Layer 4 of a small transformer language model trained on English Wikipedia (9 layers, counted from 0, width 128).
A neuron adds its activation times its output weights to the MLP's output. To switch it off is to set its activation to zero at one token and run the rest of the model.

Output weights of the MLP neurons that the questions are about. A number n stands for (n - 500) times 0.001.
n12: 523 507 503 323 594 372 283 635 321 340 741 504 635 654 449 448 378 533 357 519 503 461 466 467 606 438 428 416 497 386 606 506 544 478 527 537 523 465 517 408 396 343 581 383 625 507 681 470 530 538 415 707 487 238 351 503 545 714 449 660 734 563 659 437 482 357 597 347 741 436 564 591 431 538 311 520 617 457 390 413 548 618 312 429 507 663 488 416 503 523 420 447 497 614 471 743 382 513 367 454 609 422 418 503 631 430 530 301 759 339 483 367 542 375 537 411 606 632 384 526 517 626 585 445 681 575 559 610
n31: 445 269 724 282 443 576 643 252 409 613 702 570 292 535 275 670 552 281 527 407 466 593 474 398 426 389 479 403 465 386 564 480 377 713 440 666 463 589 604 338 628 450 430 517 633 371 514 574 651 443 283 603 580 748 357 322 647 637 559 482 608 310 678 387 568 477 725 606 684 626 442 611 249 462 439 548 573 588 512 233 619 366 661 412 452 486 657 485 659 453 331 486 576 461 461 600 596 436 515 457 356 536 518 351 532 772 614 551 412 232 531 550 480 406 507 421 493 355 538 564 551 632 461 349 527 397 580 528
n40: 541 648 442 486 763 260 478 518 454 489 462 554 495 403 531 605 386 686 322 431 546 631 413 567 551 449 535 376 339 281 522 538 489 511 416 485 360 543 420 592 396 445 500 306 872 444 589 515 463 458 655 316 836 538 486 288 623 532 486 507 590 820 275 663 537 660 367 541 782 602 611 591 268 519 476 294 672 608 401 650 530 582 425 537 425 656 350 605 536 626 530 444 480 591 332 388 514 616 465 551 313 529 622 256 441 451 517 363 433 482 691 524 612 445 472 481 548 288 634 540 612 528 385 438 234 381 467 496
n177: 642 647 442 416 576 672 450 438 478 320 352 521 376 537 699 702 529 584 454 369 645 648 340 570 541 383 433 481 494 689 577 405 266 419 601 514 624 470 381 350 756 670 628 664 534 357 429 554 716 475 384 532 325 293 490 661 445 504 476 617 578 473 476 738 440 574 375 507 336 478 729 510 235 438 648 507 369 362 511 416 522 360 602 607 486 405 586 425 425 511 482 757 525 414 632 529 500 596 615 390 429 327 531 563 722 511 474 549 383 483 537 381 593 578 516 377 447 496 562 524 383 631 616 610 186 288 472 374
n225: 451 585 667 480 552 436 244 560 655 661 356 691 398 436 658 538 747 768 413 689 577 526 193 632 705 440 176 412 158 522 430 671 230 454 680 589 510 509 388 391 617 743 558 525 377 608 428 357 661 746 762 575 469 420 378 522 409 283 517 354 634 328 420 286 366 500 634 562 473 397 547 302 433 459 477 535 606 410 486 495 603 339 594 496 438 602 570 536 607 316 540 396 412 491 542 564 372 406 801 371 220 254 535 461 106 761 532 364 434 413 376 881 500 359 590 622 447 405 514 752 593 588 827 391 492 570 636 517
n295: 378 523 563 319 281 307 314 338 327 474 388 546 176 485 644 419 566 500 340 648 367 293 557 523 603 530 514 575 320 437 754 563 585 536 627 420 423 556 539 511 335 661 477 507 419 427 355 742 459 570 546 580 838 565 399 338 316 662 493 538 615 293 514 519 456 604 548 250 515 747 460 644 314 641 301 302 629 419 367 380 606 369 424 595 676 539 493 607 496 353 668 529 479 400 598 631 511 548 472 639 657 611 444 564 407 668 441 391 257 481 425 736 534 497 507 547 538 675 512 500 527 363 709 719 397 468 594 653
n301: 401 303 408 442 439 379 522 648 774 522 248 328 263 470 725 561 541 598 500 574 361 404 632 388 474 561 390 559 430 22 534 467 725 808 578 641 495 869 537 611 533 699 586 585 486 716 577 536 323 347 297 703 451 759 479 245 796 659 672 410 377 578 582 264 608 480 730 419 667 733 438 522 436 477 538 248 702 487 519 446 334 523 387 472 554 504 487 378 700 397 356 670 609 667 513 549 336 343 566 447 327 342 562 438 540 536 183 393 289 353 758 424 769 570 591 256 527 394 555 252 261 389 548 644 399 639 576 428
n336: 452 633 520 610 581 622 528 600 489 507 377 525 519 570 609 533 444 418 529 681 390 490 556 785 487 571 367 458 557 261 451 433 504 510 697 556 574 685 314 735 508 700 343 461 504 246 516 312 357 578 412 535 558 608 330 475 500 382 378 455 598 488 503 445 488 431 370 431 361 602 489 510 492 450 743 320 521 538 427 455 516 338 461 488 702 685 474 392 597 387 420 722 488 361 470 371 419 774 739 396 520 520 316 589 581 330 506 548 610 394 388 413 390 639 478 390 764 604 592 607 403 441 420 573 293 561 531 510
n348: 381 263 337 478 576 398 643 528 568 551 425 647 411 571 408 472 421 414 576 468 576 524 475 557 619 755 481 450 355 708 360 579 467 492 363 446 621 345 408 347 189 693 574 426 294 561 402 517 363 664 654 508 330 479 383 641 428 500 523 459 586 355 461 569 522 552 470 794 418 359 470 372 273 563 599 656 508 489 413 571 781 568 346 797 537 716 263 570 832 366 352 581 168 600 473 425 760 472 487 552 256 508 334 609 580 471 339 594 242 565 491 586 504 500 640 483 346 496 845 540 406 749 582 541 293 650 593 535
n388: 326 444 431 402 623 275 243 393 680 538 452 486 660 633 387 397 564 492 544 496 589 723 540 331 389 461 504 461 371 488 576 507 452 508 637 472 276 508 592 340 538 430 480 705 530 344 470 851 376 341 634 512 360 759 586 544 293 593 511 457 562 261 425 422 444 381 636 488 409 532 580 462 384 634 425 464 409 643 370 534 632 484 554 521 456 255 533 337 412 708 595 589 368 241 485 482 352 427 633 561 375 655 484 598 783 421 673 571 358 695 335 558 715 547 456 561 390 796 455 500 429 624 642 543 219 678 700 786
n393: 254 261 549 487 451 466 565 381 500 472 441 470 441 441 670 388 427 525 581 374 433 314 525 360 503 482 537 472 394 525 726 580 493 184 416 646 623 614 610 397 343 468 744 541 419 473 576 511 315 541 486 366 350 715 719 346 262 670 548 460 428 463 534 339 564 418 647 496 536 639 282 465 347 504 564 439 641 517 512 480 477 700 568 481 642 523 665 511 591 658 142 606 484 281 542 543 520 566 595 470 479 645 500 561 280 464 781 450 435 689 413 432 552 576 510 600 403 724 541 605 576 421 458 457 638 412 529 680
n401: 289 558 422 521 496 655 577 541 718 397 465 505 655 585 477 667 325 492 371 496 457 619 732 447 530 511 424 470 365 511 417 461 461 711 360 539 322 520 527 459 925 579 709 406 455 406 478 388 515 421 622 473 587 388 431 426 457 606 504 446 636 427 420 352 466 643 684 416 161 380 622 530 321 496 753 220 649 564 276 857 697 524 534 449 662 504 447 450 382 656 335 558 510 399 540 730 475 548 380 430 581 534 515 436 515 350 619 553 511 337 728 472 569 266 419 594 333 406 421 726 661 355 520 419 679 299 367 349
n436: 565 528 609 459 603 394 575 500 443 372 472 324 172 444 598 517 614 452 685 533 482 467 497 361 477 507 590 587 618 367 292 613 395 666 552 428 554 399 587 443 541 634 603 241 379 598 516 572 571 398 532 668 584 541 604 212 676 639 458 544 117 541 493 700 503 363 240 517 393 351 638 390 500 577 389 562 599 576 442 307 509 514 423 387 428 497 401 376 543 368 538 403 611 584 405 456 436 560 525 391 704 587 480 693 510 483 347 588 578 601 425 565 444 587 576 322 598 570 626 546 538 604 674 434 586 702 530 606
n483: 537 458 464 264 408 653 615 726 364 433 563 288 372 575 802 504 463 512 274 312 686 636 363 341 464 480 616 337 631 452 452 795 542 477 538 587 454 207 579 245 114 532 521 512 390 316 418 442 569 584 477 529 682 566 621 292 521 680 492 282 500 415 426 443 493 474 778 742 566 488 439 496 719 648 466 360 385 397 517 710 681 367 310 294 355 549 458 653 714 480 496 558 463 524 716 429 600 409 758 597 374 283 516 541 287 780 500 561 660 459 431 612 578 399 363 395 390 671 618 329 377 551 457 628 370 681 687 469
n487: 760 559 496 643 303 521 426 580 398 623 668 401 332 397 356 504 676 553 488 472 623 600 562 479 316 263 508 718 461 311 617 363 651 288 756 400 472 487 437 524 271 508 442 465 354 364 535 450 520 305 644 521 610 354 167 320 555 257 461 521 517 529 421 598 339 335 427 747 350 714 570 367 504 593 435 641 376 542 373 504 310 750 474 574 717 622 458 758 588 680 223 667 690 310 603 466 246 608 543 334 444 476 528 418 549 599 500 316 578 541 444 235 511 583 683 542 643 544 360 719 570 868 496 458 469 627 529 531
n494: 437 376 492 408 471 421 677 406 478 455 771 606 637 391 254 459 325 441 409 619 604 586 649 525 578 693 409 607 663 738 482 570 440 452 620 504 500 225 603 550 719 960 338 436 387 536 355 721 558 435 587 525 675 415 472 521 504 680 335 618 584 482 428 354 736 531 821 483 424 513 299 586 317 569 602 703 546 285 617 509 656 548 88 323 623 602 586 483 512 404 272 357 352 422 359 512 567 320 310 515 561 632 679 450 550 635 515 299 774 342 170 637 370 477 477 496 462 568 543 382 361 204 634 400 437 539 341 690

Each question names a token from some text and the token that comes next. It shows the activations a of the neurons there, in the order above. A number n stands for (n - 500) times 0.0068.

Then comes g, the gradient of the next token's log-probability with respect to the MLP's output, scaled to length 1. A neuron's effect is roughly proportional to its activation times (output weights . g). A number n stands for (n - 500) times 0.00065.

"le", then "a"
a: 498 490 477 480 500 479 488 534 493 500 476 500 496 475 500 499
g: 514 422 454 492 657 549 635 570 475 375 576 425 325 481 784 582 526 425 584 411 474 137 803 487 179 721 532 561 666 457 568 205 437 390 457 440 482 576 499 573 519 467 276 217 241 247 394 437 418 399 502 689 389 392 534 543 434 476 518 644 473 638 616 271 719 663 551 537 496 426 581 357 494 460 696 471 500 648 504 617 470 389 464 649 315 806 670 333 632 392 385 638 267 461 264 577 417 632 603 511 785 618 386 381 389 638 612 597 631 583 335 653 761 513 620 336 603 435 699 437 579 386 412 585 566 320 352 555
Which neuron, switched off, raises the next token's probability most? n393

" had", then " become"
a: 706 478 475 605 496 487 500 480 496 500 480 483 487 500 573 482
g: 321 295 581 328 542 407 260 596 419 344 468 471 435 544 549 236 593 528 360 577 510 670 658 412 404 426 450 667 131 636 440 492 408 470 523 305 437 436 554 581 327 730 507 440 430 502 579 465 626 531 401 412 548 515 187 457 495 387 490 607 663 699 445 714 419 547 653 425 625 420 539 575 619 264 204 899 504 812 566 651 338 402 316 441 476 536 638 549 677 446 527 618 504 490 485 461 237 491 431 509 547 382 668 449 423 500 329 644 900 560 363 468 670 538 566 513 617 460 501 701 338 449 462 838 636 389 463 709
Which neuron, switched off, raises the next token's probability most? n177

" F", then "in"
a: 495 488 492 478 497 478 569 492 495 491 475 493 483 500 500 500
g: 272 402 558 479 585 459 776 427 732 458 724 566 521 281 522 692 551 512 453 375 340 591 587 357 371 357 430 413 451 428 595 500 523 640 668 693 333 565 311 437 611 410 611 402 481 311 472 396 500 300 273 752 368 248 468 295 721 497 678 445 475 564 615 527 625 525 601 485 527 589 802 336 609 491 547 439 830 468 608 528 173 464 441 474 597 640 499 387 694 295 382 569 563 643 443 650 386 314 382 223 461 553 629 460 573 680 665 414 442 384 535 633 370 683 482 584 701 249 809 421 242 553 472 340 572 475 579 459
Which neuron, switched off, lowers the next token's probability most? n301

" Da", then "ni"
a: 500 498 498 479 500 497 498 487 496 487 483 707 489 479 498 496
g: 468 470 512 438 340 277 314 443 702 276 518 442 422 490 470 493 281 403 472 737 383 820 738 453 309 529 556 551 466 507 685 576 471 425 595 395 481 578 342 495 574 473 649 475 652 514 577 727 345 637 526 375 500 675 436 491 272 693 506 581 357 120 611 789 592 525 492 670 410 697 367 737 201 515 387 418 600 648 401 406 720 459 556 677 454 513 239 474 238 474 442 471 492 495 477 568 519 598 552 543 403 680 605 285 531 500 774 390 505 519 347 665 416 320 470 269 649 348 215 665 613 679 511 484 497 614 441 699
Which neuron, switched off, lowers the next token's probability most? n401

"an", then " |"
a: 500 478 478 497 500 500 494 478 498 498 500 483 500 522 493 792
g: 472 451 301 727 579 624 562 674 740 386 420 593 485 578 691 629 571 477 247 323 522 521 528 385 436 707 704 291 457 813 258 801 467 620 321 506 400 560 418 457 612 494 481 476 404 565 476 416 656 577 288 490 286 575 558 671 471 479 725 522 620 383 410 241 459 539 351 456 575 547 447 279 375 365 518 620 696 424 204 492 297 485 573 478 306 372 326 537 652 653 524 683 525 330 521 547 828 313 292 528 451 514 424 577 367 619 625 593 556 358 809 481 439 648 609 503 524 439 576 569 415 357 351 313 605 452 333 795
Which neuron, switched off, raises the next token's probability most? n494

" All", then "y"
a: 475 479 499 578 500 485 500 489 498 500 825 477 500 500 475 500
g: 455 750 662 395 347 488 516 666 507 445 499 482 438 438 497 581 535 585 667 504 571 398 335 551 352 813 493 602 449 256 449 601 531 339 412 624 678 484 614 258 609 753 608 396 566 477 285 468 497 586 728 483 590 429 497 457 431 328 373 521 530 526 734 572 518 360 721 626 691 548 706 607 655 513 556 382 388 366 366 432 568 449 552 521 458 376 649 390 535 185 443 193 527 296 407 313 523 421 302 546 610 624 398 596 423 626 531 364 335 517 551 399 295 263 203 799 208 633 433 338 662 573 529 672 776 507 766 576
Which neuron, switched off, lowers the next token's probability most? n393

"leg", then "is"
a: 500 495 492 497 477 475 499 498 480 498 496 535 485 783 640 494
g: 248 587 655 621 536 718 522 605 376 652 503 537 578 424 542 559 540 377 456 570 520 403 404 206 544 735 108 687 573 482 620 672 366 497 470 513 484 592 495 397 483 391 376 373 510 332 680 416 445 566 589 425 540 553 691 455 442 849 610 567 634 314 459 499 327 546 733 551 614 626 376 316 371 578 429 627 485 406 701 485 445 283 301 541 625 354 478 641 508 618 596 641 411 424 823 170 349 559 696 413 259 493 723 330 588 605 357 438 517 404 486 644 686 496 440 337 332 754 623 278 375 603 239 501 354 528 538 450
Which neuron, switched off, lowers the next token's probability most? n483

"in", then " the"
a: 499 497 481 475 479 490 500 476 493 599 497 491 494 475 498 497
g: 350 407 259 269 508 630 431 518 753 384 413 565 469 486 601 504 513 435 625 313 428 403 542 519 331 618 408 580 242 461 478 661 369 330 622 613 263 494 331 390 412 420 622 510 534 816 603 625 580 502 378 458 638 617 842 695 561 308 334 532 406 432 628 580 366 328 586 552 598 289 523 699 631 674 644 757 536 379 510 220 471 602 534 422 652 574 90 307 505 602 709 543 560 602 389 602 374 388 450 480 543 594 527 582 460 530 416 648 624 478 160 478 630 613 752 271 433 440 617 411 611 635 469 435 239 532 567 606
Which neuron, switched off, lowers the next token's probability most? n388

" played", then " well"
a: 820 499 475 601 477 499 500 500 499 500 493 500 476 500 496 500
g: 814 730 477 333 438 486 471 470 437 295 491 579 513 484 475 283 439 569 645 499 354 830 497 373 438 618 391 546 449 423 461 507 311 580 440 626 643 645 501 435 387 475 419 444 536 454 331 560 275 516 501 405 434 709 269 559 499 524 376 563 623 663 419 427 475 379 664 684 604 576 577 655 642 651 680 411 411 667 447 659 240 384 415 517 475 176 560 624 463 491 698 388 312 430 732 685 454 776 546 350 828 658 255 605 453 178 384 243 682 493 402 571 472 315 375 575 646 321 446 764 385 563 679 515 510 586 455 381
Which neuron, switched off, lowers the next token's probability most? n12

"y", then " K"
a: 482 495 498 484 499 665 500 499 493 498 488 500 488 500 487 500
g: 299 746 615 569 630 389 399 428 548 532 447 440 611 802 564 491 664 362 401 666 320 359 236 599 421 458 425 373 479 721 623 368 403 488 490 661 556 668 475 702 732 574 622 534 312 287 357 501 333 380 728 498 700 449 616 606 328 491 390 580 443 423 599 600 743 263 240 309 683 534 474 316 553 572 461 544 600 503 518 203 779 511 501 433 531 303 442 490 734 276 269 641 395 460 607 431 526 504 542 653 669 432 661 326 652 470 418 141 462 641 626 488 350 627 550 443 229 504 566 494 358 431 591 468 560 597 563 628
Which neuron, switched off, lowers the next token's probability most? n295

"s", then "or"
a: 480 483 495 496 490 973 476 496 496 499 500 506 507 483 499 500
g: 435 521 510 495 459 671 426 333 415 519 570 456 249 380 672 592 295 452 509 687 510 463 627 558 472 527 568 585 526 542 663 605 666 840 350 326 473 547 375 432 548 39 461 614 606 663 186 364 677 581 484 560 474 495 507 340 482 604 499 405 441 565 807 507 515 522 548 496 429 372 431 533 331 369 412 731 450 554 590 308 456 314 410 528 822 201 461 467 533 475 675 380 414 442 545 389 501 482 446 445 456 679 481 758 429 393 608 395 399 810 614 262 647 288 312 703 699 480 598 264 583 293 604 612 595 610 508 734
Which neuron, switched off, lowers the next token's probability most? n295

"u", then "la"
a: 497 487 500 482 496 496 480 499 480 487 492 499 476 495 476 495
g: 637 374 279 547 352 642 734 743 552 537 295 473 518 373 422 468 435 609 287 703 375 428 585 561 322 652 453 435 647 560 679 562 403 837 151 646 643 513 312 663 357 695 279 339 704 293 579 267 617 585 490 523 535 543 424 324 401 774 383 392 592 552 513 345 421 490 470 284 588 573 638 525 589 662 538 401 498 390 660 779 386 311 398 605 184 554 498 405 488 400 414 536 714 617 377 472 417 517 598 324 550 627 596 535 651 267 402 535 271 580 605 550 745 358 597 518 431 428 563 536 712 399 550 377 554 568 361 500
Which neuron, switched off, lowers the next token's probability most? n487

" title", then " role"
a: 478 500 489 492 730 500 500 494 485 495 499 477 494 496 494 497
g: 534 613 662 886 491 532 382 719 669 549 534 298 426 605 530 449 455 726 193 581 605 605 329 468 268 223 565 630 399 495 487 217 589 708 493 692 481 455 612 659 520 367 413 455 538 556 491 632 544 684 712 397 597 360 542 623 280 505 517 719 679 631 564 541 683 417 507 541 716 519 655 406 433 315 426 328 475 761 465 722 800 640 486 387 444 431 470 571 311 467 289 354 637 487 409 457 519 190 534 318 442 308 409 546 432 489 474 347 268 351 446 653 378 555 575 564 412 430 257 347 614 447 662 395 545 365 438 599
Which neuron, switched off, lowers the next token's probability most? n225

"wa", then "im"
a: 475 681 492 496 500 493 486 486 491 495 497 511 476 499 495 500
g: 270 416 133 515 674 534 541 678 464 570 621 688 484 695 554 726 239 496 600 444 325 663 456 311 531 434 309 579 657 417 409 540 686 712 629 732 590 471 280 423 592 386 357 489 659 546 529 595 424 404 274 513 632 467 433 210 542 543 702 460 531 335 516 352 652 384 422 530 363 597 370 432 862 452 493 656 770 548 470 578 486 570 594 483 420 555 479 436 350 274 634 453 564 394 594 555 806 491 570 429 276 427 505 238 684 372 442 324 796 472 578 614 493 406 280 780 385 468 595 497 371 554 367 603 470 377 416 504
Which neuron, switched off, lowers the next token's probability most? n31

"east", then " United"
a: 487 478 490 500 513 492 475 476 493 491 497 494 487 499 476 483
g: 664 379 395 597 635 431 656 428 646 543 347 541 721 452 277 463 590 577 310 488 642 756 500 437 513 321 362 435 355 637 517 319 552 290 349 587 419 494 541 500 656 390 719 470 315 580 411 505 572 486 633 393 607 536 379 439 753 735 640 347 271 451 321 413 458 539 248 854 204 687 605 534 625 455 587 693 645 690 346 515 664 490 665 478 302 419 586 575 530 270 347 552 291 514 635 474 744 420 470 447 347 416 304 603 453 767 537 431 557 458 390 513 545 529 350 643 681 493 313 601 482 467 369 169 683 524 454 676
Which neuron, switched off, lowers the next token's probability most? n301

"18", then "67"
a: 500 498 752 484 500 494 499 482 497 500 485 490 499 483 500 476
g: 614 434 543 484 445 227 619 443 630 766 478 495 437 477 547 803 283 576 310 423 433 614 235 531 364 639 715 570 256 348 648 797 481 536 571 455 531 549 416 589 556 526 561 485 545 714 608 442 566 537 379 631 576 472 700 426 634 183 553 645 634 466 719 444 655 438 265 676 310 459 540 341 285 322 637 306 574 469 344 302 710 518 669 319 403 269 651 523 348 517 546 482 546 255 624 387 353 581 558 351 472 574 577 355 281 520 689 386 612 618 517 755 384 389 374 742 435 437 543 494 527 437 607 433 696 291 605 401
Which neuron, switched off, lowers the next token's probability most? n40

"The", then " Ro"
a: 495 493 496 677 500 477 500 491 478 498 476 490 480 488 495 476
g: 561 724 473 626 510 419 532 466 345 152 496 500 573 768 282 442 235 538 512 454 504 474 405 402 619 593 509 450 329 716 393 830 377 592 648 654 515 505 585 459 319 677 723 449 582 510 271 284 654 612 424 533 384 290 391 463 494 239 737 518 330 355 575 591 656 711 449 562 380 500 652 673 376 580 521 504 448 694 451 505 329 413 416 648 531 493 380 613 395 470 625 597 475 314 617 653 228 443 605 432 452 253 626 689 290 341 475 318 503 607 517 534 615 497 555 458 404 317 791 543 234 375 693 597 576 617 471 747
Which neuron, switched off, lowers the next token's probability most? n177

" T", then "ex"
a: 497 482 488 489 481 477 491 477 498 480 500 511 482 499 475 494
g: 493 625 417 567 403 558 443 382 659 554 519 322 625 469 479 462 373 293 386 174 506 455 451 288 428 330 302 382 329 405 700 609 471 532 686 355 607 347 496 225 362 209 560 439 400 259 555 571 379 525 536 540 576 495 555 392 683 232 536 407 645 739 538 685 337 294 619 661 397 656 613 478 749 494 576 825 530 466 583 723 410 624 453 713 302 618 348 552 388 693 552 421 440 424 519 615 515 630 528 481 478 405 804 469 432 441 672 450 818 476 706 467 310 480 713 302 600 391 634 534 482 619 571 744 586 482 364 417
Which neuron, switched off, lowers the next token's probability most? n295

"r", then " of"
a: 489 500 500 500 493 500 500 492 489 500 500 484 477 503 500 486
g: 609 413 391 572 622 529 593 607 510 547 452 404 575 496 395 429 508 392 202 363 639 430 379 722 355 670 549 810 696 623 404 399 569 434 674 646 673 518 702 425 612 304 343 250 669 386 436 482 563 755 537 427 463 704 297 541 716 263 620 375 457 477 433 644 525 326 457 532 225 502 434 368 427 597 453 466 573 620 596 304 397 227 361 670 474 465 689 495 571 550 380 634 394 761 611 450 712 681 414 542 112 654 462 323 524 555 285 391 369 790 499 335 422 570 479 694 616 448 555 363 338 451 474 671 591 419 625 428
Which neuron, switched off, lowers the next token's probability most? n401

"able", then "s"
a: 607 499 498 475 476 493 485 500 481 487 482 478 476 484 495 480
g: 560 478 581 435 395 482 358 528 526 401 520 646 508 258 433 526 235 312 603 625 340 550 346 617 655 613 332 398 407 498 319 491 460 261 328 346 592 385 424 511 253 535 593 576 465 475 255 324 572 502 332 639 713 460 414 400 738 595 446 253 483 175 609 580 460 535 459 630 488 548 536 733 370 642 648 572 511 730 588 397 660 440 620 686 411 655 361 471 683 337 785 625 522 334 613 326 437 372 467 238 680 519 538 207 419 730 529 457 600 550 327 513 504 470 342 607 703 542 598 588 467 581 545 537 785 798 740 567
Which neuron, switched off, lowers the next token's probability most? n12

"ent", then " S"
a: 546 500 499 475 490 480 475 504 481 497 500 582 702 542 500 497
g: 517 464 520 685 482 490 782 523 532 365 608 538 693 272 478 508 615 315 586 472 537 813 390 570 426 401 607 141 533 640 192 419 293 349 533 567 519 525 742 415 733 315 696 644 297 514 371 404 252 249 592 568 655 312 588 446 452 477 491 540 522 460 338 538 537 619 435 666 412 591 628 358 587 498 640 602 821 521 439 375 820 448 722 590 459 535 169 543 687 433 612 468 400 316 658 446 508 447 536 520 376 446 536 360 570 560 473 566 822 436 649 574 484 505 287 582 467 331 412 484 387 665 401 379 475 269 375 575
Which neuron, switched off, lowers the next token's probability most? n401

" ", then "born"
a: 493 479 485 535 500 499 500 680 499 500 487 496 489 500 499 479
g: 480 455 610 553 400 508 361 705 410 570 671 481 400 271 652 249 571 497 599 250 438 305 224 669 304 386 623 688 501 638 683 536 344 564 397 391 574 312 657 206 283 583 680 452 355 615 385 332 466 518 628 475 430 546 645 371 384 424 813 515 723 668 536 564 658 265 541 490 466 535 470 275 494 486 398 450 706 595 747 241 439 469 548 593 510 589 403 545 471 563 507 537 571 539 529 622 711 327 451 751 458 379 461 423 639 817 622 266 498 691 658 491 500 416 522 503 506 494 500 533 313 801 362 499 434 174 558 463
Which neuron, switched off, raises the next token's probability most? n336

"-", then " John"
a: 478 496 498 495 499 482 495 483 476 497 491 496 477 495 498 491
g: 437 520 263 333 637 273 527 683 633 279 438 719 501 457 411 377 743 510 679 367 433 367 445 674 436 689 486 619 290 421 582 633 271 470 621 513 403 469 442 402 502 580 623 269 468 434 316 341 428 358 593 370 339 674 667 419 520 612 591 517 588 377 550 401 550 599 489 661 451 158 619 490 260 539 514 548 468 590 829 407 731 228 471 529 588 672 315 501 432 411 581 719 440 404 670 491 501 642 416 436 370 501 583 437 479 550 452 256 598 567 411 708 597 658 650 423 473 445 721 696 463 644 766 222 256 434 738 565
Which neuron, switched off, raises the next token's probability most? n348

"w", then " York"
a: 499 500 496 496 494 488 500 476 510 495 499 477 484 487 494 500
g: 407 516 446 592 371 383 351 515 621 404 528 430 409 531 454 526 267 413 631 605 661 429 508 391 514 630 499 452 659 690 485 545 499 632 342 481 247 561 516 401 377 375 668 517 556 456 403 522 856 269 781 351 433 344 538 471 568 604 557 482 443 481 740 467 627 501 787 544 606 429 428 494 487 532 343 567 383 564 406 848 235 385 616 414 606 430 685 552 239 497 593 533 508 328 700 269 604 402 680 427 388 374 815 488 657 332 327 401 437 392 901 434 345 344 708 524 579 703 435 422 452 500 799 376 349 655 477 336
Which neuron, switched off, lowers the next token's probability most? n336

"ra", then "ft"
a: 475 498 490 488 500 476 475 671 477 500 500 486 481 939 500 500
g: 327 510 443 451 517 283 405 375 497 456 609 358 500 745 617 514 761 534 448 801 392 627 486 704 676 499 725 339 351 599 553 561 254 124 598 387 559 612 540 437 421 479 376 730 646 543 326 295 368 575 285 605 448 333 418 664 365 493 418 511 484 537 672 660 581 227 440 657 555 499 470 615 571 516 360 426 423 302 353 461 479 579 499 366 711 529 704 550 372 491 588 620 550 623 397 451 727 460 321 350 384 563 457 584 549 336 570 445 806 576 618 326 640 572 434 346 423 733 554 763 651 599 373 391 314 703 423 218
Which neuron, switched off, lowers the next token's probability most? n336

"born", then " 19"
a: 500 476 535 789 500 480 481 481 486 500 496 488 477 487 475 498
g: 380 541 700 524 496 493 500 320 457 363 319 495 523 233 521 732 475 355 396 366 420 596 419 624 368 414 721 447 565 560 736 241 546 538 744 521 434 440 326 522 517 377 519 445 357 677 286 260 488 369 241 706 690 279 521 572 638 480 626 462 423 443 292 515 592 295 737 483 714 487 384 691 346 653 630 536 260 225 626 416 443 470 561 744 525 516 618 545 354 569 599 655 637 833 578 518 625 244 458 612 434 689 323 560 662 506 561 431 666 346 521 527 733 570 426 558 405 684 490 283 599 426 554 254 530 623 438 470
Which neuron, switched off, lowers the next token's probability most? n177

" J", then "."
a: 484 499 490 492 499 488 500 478 486 499 489 603 498 500 499 500
g: 314 565 551 786 451 463 529 376 772 436 554 451 538 661 623 373 509 275 325 446 504 410 489 438 716 455 301 504 753 615 597 605 308 636 597 307 303 227 465 346 737 471 626 547 530 507 575 403 371 427 628 424 570 538 403 509 474 510 710 527 443 576 574 546 280 236 516 704 326 539 367 525 81 282 392 332 584 508 509 274 577 577 479 544 228 365 430 541 595 570 506 538 352 735 410 531 292 458 447 519 674 485 364 480 574 607 443 601 574 686 730 512 646 427 770 623 535 641 305 474 707 697 477 727 462 346 397 687
Which neuron, switched off, lowers the next token's probability most? n401